Layer 7 of a small transformer language model trained on English Wikipedia (11 layers, counted from 0, width 96). Numbers have three digits each and are written without spaces.
A neuron's activation on a vector x is GELU(weights . x), where the dot is the dot product.

Input weights of the MLP neurons that the questions are about. A number n stands for (n - 500) times 0.00097.
n24: 565562384489536769504268539489461532378647299660344504841712356296439524544659470590400601309504488480434484379344481242454771574656623413484362440655516574580496438492618400641572508352610559500511363596337478488540281415667428541217504705701443532469496383326396714481426588792496240609
n44: 460610513670373473439325289434456503657728374465433482516550456473339678547497434285506392223532283506417607508360549633403379466718579608591447455480531385471555512401548561506686506485503650513451554191503587572394598481348588441464585422509458503537608475593552715485481446516440500570
n45: 409610186638480570369530381559679484830740496598398454454467760496549556394422470507547458524381461589481512318271626326392500239589716325528484532624446577223712553331444606737522324354377653559534421477348427699642517708580455381348602635652500433400403465578329474500407409443713422746
n46: 534546537607488649428333631504376516620641409606628690628632374481560648467531485430512443352358642717183570591315622520587492512194496403480535255592523361482496254565391530429552543431709615369628745375344500590621253532697432541430570444656522476446180254470731474572717354399590314429
n57: 359614444516615606279493465422581514404489389575473455648437539441221609453468317399676702533435496532430376631277743165477541577375365463515525449552355457480683448598579666551486518440493474337579413576369598685458510391430390530650561643514480460329411532734358476548555759832414429601
n80: 174575517611529459678484368527427323734578456811379500375565602551575479318573597481537472562340536645448452591270445382145633576647713527659439496448500279478516401524555378763411386344422594525586677457581566476304591529567371594560657445643306723209259476612338465543534418706155461702
n82: 474355611480627592376586323540766392432546619661478623591521596474356214564622231547539627258376545500638432510396534401231544425563459460402740442517690532335511504477372533546769443508438605287636713686496593393302326441555592328648558467668515403365413485678303691437429276417612485616
n88: 554830455671591443351483343476526273838418479491666383462375409513521672520358406525239458487365661342559444523222655456289546521411629504460406653547449387362663287462492446395693720437525623539599775621609761423441235355363616171396658574538590173310509504623404711437615374375708606360
n94: 483658274508669486330756558509707445581477434627613654715712641439504546530414341625646407278468629388207545338491522495404705771467610733323455647451158381512500153416274469505405464193431490454435665566467471464269762472738591509514606370487483092296378411664759609531640578411424392780
n107: 319786270403607481421325319554715343472356472611724552569607619326346379672471418523417464513368307447396764496368416314644571480534504664416284661556638308500492441632531302488683799480551638674370579270491550602418409521428877466762533563580512401704530665492512406671471323411268508570
n118: 388680436623555578409421466636785719796547428706526395718435675433556373464577419566543333524445683385345723379414568376529582321456320500476481731500377406361594459694455369289459426572467639402448665526569387531560407631504559419378604500711242696439247508566586723271313527596382426567
n131: 343520564424591487396599400624561558484434623287547825665676570508354533165410508477512420346488211419580695598418524378383606252719638640601455376604683466605508409392414567583442590464753569727520405492388619492340427475366453304389460559746317186336348761671674508452693525369346554574
n145: 417635534684351720175647367593695264671722444582559508443408718722445404351341461294727284701368544322336598661517663386609437460424540543508524430556333416515385512408304567632516574568426655529402678464513447635459442554719598201457518559576395579227428355617484763397470735360483632595
n170: 532503386490442551464361530531454436568514588668508564581685624418503626477399427500500532464450681340427456478569326494684518549508487479585451494627691472326500423551445431500458530457416656597426247532370547429383532551655634400411493416503516339487540481448628305596438602469566453511
n191: 496492315555450494513508345574632676327504448334572403635484475340128242554599449288571569390609655582281739489316593359474599577538620374623467466575698325451416476598313496651563355533638587399536156798422470389394541910670595388630478555694465496248530471634705647315581529286556622466
n192: 577507652463412560553368333418510598345517433531443436500666566681614518494448441444482357482507521644643541661426459414467517527532399685532251465440393588439248308650387493433427351432682709511530546578398730569443296635536623525475503616584593373514738466441163393359582272486478533380
n210: 517650402462440674304392521561513374334607342543541658525436724554504461516538423399733174360297340606504619688414546279427566681615612614685189561481470480339496583399763566976761504622553699409302383492446639602258427531531447415446669266538516340278602487423292455679271509354554484513
n214: 445519373587430517434461410425633570394512568428459584453491550620471604470401351531367468475513434461561490491530519249555452446513438505398547475550636472511560550505253567523613490395453602663564508459586576544541507634577381407596602604517436505461703395448637576498454460523570507548
n220: 549565556542632577610475422518459432835513522535546398380452718518488643429452464437725478448494694365494674509423519500456454263408466518418617552457693461538429429469289491465324716497631500581509674423517451437367472441477485563333486485590518439438602462394367454478697628826580624471
n228: 469453475582345572467354369615504557556415575459640429512587374406473508319468415404369484475414576788263596637578512596375438516262570539571347488537657500352645402337566339680611415405754645557442529331551552480566327640708810323614540616445527217302622365654622601422421113366750665815
n277: 420508381549595605031550403590480488441567492536496492559711639599215811434370429470552689391448298570666574694460446305252511562638698267435480336539473515442382458481466477384440528550688512684690656400608452740407394504601413566574684489389695448403570574391424470446752468312318373280
n281: 378579482624464445443514399530609486570518377465534692486662404428367554622317480450689593208457497633296539431482177402523486683551459389366339568506570437380514599503419302703631518583702627336524611582259392630295475410391544408537525584421581611503405580741627486476580560741518349507
n290: 489497506683491617462408616508537509520679422494497366682508619586481668328592410432523579591503494685506491618398548447491328384381550352482531561581222457434439458475409391611369601427547485590589640626551451474461400579420387479406461591511489407542428477415654478573470494509237604491
n291: 547489575593492745565485478514515668613466437675573632440125386430423566454530309432500604585450426406607421399500371660323369459566584453383579538651304511563423364619409386408511735567706520458678546349158387817586466608523416263706547616647439477496233567482386445544508748590583489420
n313: 339456547462520516525397482615473489399428522516455623402449604528437376483426519568591526456461436471491547564527566465517554447458637504516500568484616481397443478608573452539472520569496540568699486447557560639449339475393587363460546416500528473330479507590402513402537389563576628530
n339: 527688546489585660267476536550580459640763535460473402552685549477446570327532412424354315537423349548634668525476296525067624508296574446218428374580600451441738484583458543573611508441435644508523516371436526656441263825757527546416731492520400182512467310423422461379512199433682607720
n346: 443661392527597484609520392709579472493673517628586487670352413450443454503476307395785537359521507459395729515399604450471566514347483546624565605419329374449467433439219523476526690311585376263473552366558441507550497363695331579464546467678510514284396480500727685457564660514691451371
n351: 520534496794585486482435528660535351444556469564409387587638581493473385376581557364472527252564268618431545459550688580511588679641755396330465397513601257497524612500325687564450412435577541354662674664408591448398290543590497493323462490384296568459500334393439699398590422595408610564
n353: 488380408487508543397347478538540649563579542594386593655533510586432420580477457536439453557385365362460535520595505393425544624508615370443684549390616486505498355562539507590512482567522431505488726343529459548399439549570551593460450461458512528542613507553453405303599600558500358554
n358: 445521564609669483706410448612780625587580427518542551391368434296683563516513249646371324464313422670392828276038341264144496465586662454563487580528478669520628483358568325473366570604500481415343179628486464452172492509622525344422595786500312611565431331692735513496636562778463517527
n363: 456580396527451494563408427650469562559490525549645273401630601604354584452472532349518497382430301518485447420534490653601667538619609351569513599481413538415582386520461435596415462425500573495594557545543448589544402484381470452559617571615488534535452442378478498483629482529583605526
n371: 404504384742484494314605254541583766476524500504519496512705432288523496604186451342624259378456418472403638251412566406390576789763616576459409806626389552376354427277420542464583488453648445629492774678471532409507404565680412309600400546430515423422488704458527420272795468533437508524

Each question shows a token from some text and the vector x that enters the MLP there. A number n stands for (n - 500) times 0.012.

"an": 772489475396391220471686534480514461450476545537431589630424615551415483493583696631585575469498527423563435673490341550542518383525444402571439465379588548722572544314603495409409517445398593553543573402473341508519446608573371374542393339532438414659507528600565469577356517446438519485
The two highest activations, in order: n131, n170

" with": 600508515403512139588534544575529556590418599486487518503500435474483452605578607559445596608583461564302527506522453541496432399479446317575414519441551607488519424593596372531538522390367374567657408586458141487690703599478378495436328560533443617420472539518488505453497617592509464607
Which neuron fires most, and how strongly? n191, at about 1

" in": 475545505398514217490497503587553513572562526511462588541329485588538445611418488476442606647573608402424545510585467681542570544516392418532545520404613637536485462478636540458633592498368348574594484405445102470639584433560344489578274599411547621456372519417359485482578493446582468569
Which three neurons fire most, strongest first? n291, n353, n346

" a": 647521718425490132346535580556408465476583416588402595548477557528608477597592762376449540646519530340555483551663582575501573438515348558494439606349565621488445573501556557511539497361529393439496526477471315428615621514479491409442258444564464440232457496515538465536452574574528402585
The neuron with the highest activation: n145

"us": 558489670354635302584498565516420456433310438665411519485506570476443570775707521563458633643545450454664398650422348588538369505404233487471421519524460511536504447340496395467541451586492383502573555430587409552677524520463531629605338386528511447435543353500565447538329555509585540507
The neuron with the highest activation: n291

".": 431438554409643073538525520428561402480525590447516577447470457488509417587485507555447501460587372589571464569533587616469557485441552489529520503452477599430411491457484611362448566569500609508592440556538170551618481294459326457509288467697624558515532511617585568421497494533549715506
Which three neurons fire most, strongest first? n346, n313, n131

"em": 594551596509472162348523470433514563638437504427651461395586604543632523507456505544564522611566460501555390618556552581706497514410351479543384522386598607725489403441428663409367504607550432571661481516553329589419541376412559492438454413593607418407390500504527411532472276590476562308
The neuron with the highest activation: n220

"e": 494383514460461356452583703555553377456329518330341479552515459498547536439443589430661469576736571643678365530611530518592480450344508491548472365468549599422554545526599467455340436544350499319512490503646305545623334606292431579605411571594617523514383475474385539699524490482547696559
Which three neurons fire most, strongest first? n290, n313, n363

" t": 457547695398319120382525457409323496484616453655507624545698459447586488537452542411542543465574474477498510594642398456576402475481497535563415606236544697601594433567570541458542420577458412414639470536476405469586477575636405429505328330569590521500520558462503464373547531544567504624
Which neuron fires most, and how strongly? n371, at about 0.76

"un": 423238469335618326385520447413521439494485561585376686522340525523522327486520630614557553604616426409610445644627485560594505606355356537428495529636509632598530659517531598578608510665356612540646520508617314525528456489500402453571469368514455520508442420291526463471351411401573497513
The neuron with the highest activation: n82

"al": 521527561499451182491474647352395493443556415459354545496451371448518555620470603526468664613650602529681512575397594621450622387478571475631442455531428471657432485562583616503445425531423567435556371595554323382640580536347444583342212565494408442516555496535347521633505493586484382628
Which neuron fires most, and how strongly? n24, at about 1.3

" o": 504393537459602122512499505534352531453519506483496617546495523482629441541481619366660558641551491461465521614660500539483601538529405555543516540268457626560469644546528463370520503593564393500558503392571240386666696408513435374529304448538390468343551540471390561510469575544578340600
Which neuron fires most, and how strongly? n346, at about 1.1

" –": 548428494308552120569566506474382493371540468489584531580558393365585476611447520496501635501678457478433517600417438520593550532551469451693514496335516644406563591498540462532493512466449455496530381525430184422667636424457519614503263542510522448619596426422535498576441646535569556610
The neuron with the highest activation: n24

"ect": 639588697556451278589513622347466519515394520482431617436444508525496590652544674569430419528508518532515541592581462547507437583409460584396515249736601579498560349563653522586428533514371444454585535593451267448612409469545321533400392405557555515558435396575414619381524605389402343365
The neuron with the highest activation: n46

"ing": 557664531489468112582424543446348505492422506560483476579490536380429423742603678575478597619558468478356385602483492564454421371513481546518454378551418459617572501525589563413609404568493497491530453542527376509582568459264478494361334402470496677526380523689488508544555612548627342534
Which neuron fires most, and how strongly? n57, at about 0.46

"v": 525355411406557160584510783415447539635459394414501476511584585624504670523382556446432599443494470655679401586533468531582351511453511454481554483462690545461581450520529484558594437632571447552535520318572297552366589500394583588476487414560606486365428513298551450587494369458407536547
Which neuron fires most, and how strongly? n277, at about 1.7

" y": 449597410396384066531502535508462515583512542519460494533512434501581399514560532514530424709639498525530457510610536599490498619467522571580436440294518460635640479548453315574463500479357448499498422514561194547590576602630370509510394442471472568473551421574406668480570398654441630517
The neuron with the highest activation: n80

"ad": 604344415471319316502632697417539434401508581439464571528457669522461439416392523509479542558509476451626569664705330543698541417536424617645475509491595471681460702402574664484424450521324541530508400488338394458713514609553440419499398445392482588499547583446513518516320492355428510415
Which three neurons fire most, strongest first? n170, n214, n145

"ur": 511487597476446125495485516298412521508564710390328466493554452568536496497732568459538653615385521503439469466602557565660463482457490564600466486597571550614531545582550520449658392432371505532563537569580432505442375199371576697599498454404501471605525443636394635356403361470541425439
The two highest activations, in order: n82, n44

" |": 597524434331434161473470604462514500432525610493391487544459452530478574605381523481513436552532437531554345563440567478686564492472486327550449485336485661432422439506474570484439398540511667645493525399489211572668635454464507436733355472608695628545572401521474530592524564510413699461
The two highest activations, in order: n363, n214

",": 525539397374416102433576677475526508611557481425518543522423405479575392750518569507458529539566428516404465545436497453595625540427496442518505530426508647405540522497538527592356575375444516583562488512451138543713612544510403579389329494426595571581488476581501548525488584581499452516
Which neuron fires most, and how strongly? n45, at about 0.99

" his": 595504442527493055421597581551398460468577429623491448548451548498545465434471604687482611694523470524570407586495550556446585492454435485593519497295569420607557514500576394442506457485366434544573606472618262486600616577516450467389434449461409461240389405557539487513614654585406463649
The two highest activations, in order: n80, n94

"d": 579484545435442284560546592378662581365464528370460566529589548512567464622318462462520569662529642584478442676647436548521481433539449595652538512461726406463478556578523615465389400621392572554493254541359469470493371465371484514560174446531521682468572560574445515536498462388386464315
The two highest activations, in order: n191, n192

"g": 685316531414392244441633653378677473538470498549352669528390587520591398527358657572415505365587547443617466586604550424482636488571492476396529389495623606501379447659559549625469344516492275421435571479557386571407620569458516469423369433412659462539559420604499518614573410316562573455
Which neuron fires most, and how strongly? n353, at about 1.3

"t": 585381534506564096601546593554384547625435454412577523441530535437554580583345691503561545499559340484507470602434406583535615422442647462524532510337621700546715475491467634530538330531637368448416520415414294579523527482577455370562552396599391573520520602490468478362464506444415506439
The neuron with the highest activation: n131

" the": 578635596523512108391637567619418352503495295637531480529460460443531513437547721556362634608450488497537401579506633463519552367515354352595498568286569535519557522495562504508540530485421501523573508527585231524643614482457494550447341468422554426336460458569592389503563596484430535591
Which neuron fires most, and how strongly? n80, at about 0.72

" ": 681506528380447164565477490326566493508667470493523494449476587409782520570443639394474532574603467444508555619620514513341367484472402395556482466159472543460555541474487712541444632491354633578521600368440393559603411556604380531532344569380526456533530545568463620506519496520524463466
The neuron with the highest activation: n339

"(": 463463571356410172426676628316402465596592488484512574503408447563494481604709549499484473556585488526459555581422587647533387518531484432465534675299413586539416426584598529609520505432613516471424544582546273477811492434505474477498272409467454500610457468431475657611477478526547421439
The neuron with the highest activation: n46

" p": 527585521492444077558465581465575429374497376621508473542620546566660550536510607415485509608360451331401451585525586532508534533467463463475571561256573677550588569452527583458645478549573540556611474521341266465571558575418615475579193378390430527518512441447516516485515496528582441506
The neuron with the highest activation: n353

" he": 532485372374480080550530653460397482606546648609495407591540557474609436436391530443481552484562441449617408539532619532453586611470310569531494533427512443539593646391577273508573453515384395538477637424613254483603562589578463507434452476544576461408329536505457481507544672598402624531
The neuron with the highest activation: n80

"ou": 516462574230501381479593575479423485550443627557465585459545498613381479418460535597522659425399537451559336620586688549582423516642281544498484407290378503560651481301585486449479460573273682553516600468567281476526554519628584378470509572521521645442609520528339385569438616485478407459
The neuron with the highest activation: n145

" com": 723512598507411301494442477454687477417514641426557450518555402605674583558530606463454668581596450411323526587513569571543473472453299561554497588410426646542594437498520388470545543527494331543503592644428209405470567390483616562461198389441417439471511476469365445443490491559642647626
The neuron with the highest activation: n220

"u": 712381489425472255531614510666564468553443493507445522491581443558628372539532517471442522536527556513735351596522498528592424574438385538528465362449607469504408685477483571471620360566283537403628418379635351570468370594384559417626548478414269583464498454535378670529379510385643639540
The neuron with the highest activation: n82

"\n": 666611563190541170471516491479453517465430624398497448460370438569641488478555628458411566563568535469519551573448594532471557598541320427529418503260452533363394601515493502365572431451481596573616579440511441523639517492381509540509426417518780488575460364581554697497485532484525617490
Which neuron fires most, and how strongly? n88, at about 1.2

"ch": 500363379608514208586626582480440547473479646365447545646438454762552448645561621480339581497516667455620453548395521451518409464401335592431498452630544474533585427504586506408530550644549464328520523451510249474579638617570441436562428511596385458410430532701461598378571442458433412436
Which neuron fires most, and how strongly? n191, at about 1.5

" b": 520638535477345037417458599390400392425581531540514508466613401597717364536518604393487506573467563462605564593652406446644483471475500532487457453351570564549496552456541568540583505643506419439671567443516212450460598515571496404420455465548564556330497630595434532459520491477469482590
The neuron with the highest activation: n145

" R": 551501488337429277707577464487337533512459458570475467477509591597853603551485613430440544533492615420602517638502316560568453557479437494490501543328541699422461465552610457446458495542552550500566554627542254364571511537581382513273280524430719578515481493370412437444503488547512442530
Which three neurons fire most, strongest first? n192, n220, n170

"art": 580582622405528268344666594312494467445296711400651539531528519634461581481612590557589441555550323473489568632591479552546423508374437465553492440492467549730561394374603520496484547501432559440584594598374172505676450471541409481495511348446531466572469632456464502450457556473393397523
Which neuron fires most, and how strongly? n131, at about 0.85

"ol": 478530444456438297480665631328603706529523532440602515534419435565682431519457480665382421514556473504644483598484551494513466619411353437478511459338350696769475393504315590424514502483509477518613605336639314430603642567502374465491445497523557521564428637373463483530376426638507500370
The neuron with the highest activation: n214

";": 617392430376470073607531601441493551500537524426532427515426558409553547625362486512594442569574426363650373549485458562645490580471496417512543507371516681334452580505556500553356407483418593458534485409518219458671648512569528473632405552560697594461512454492549574480422487501535640530
The neuron with the highest activation: n363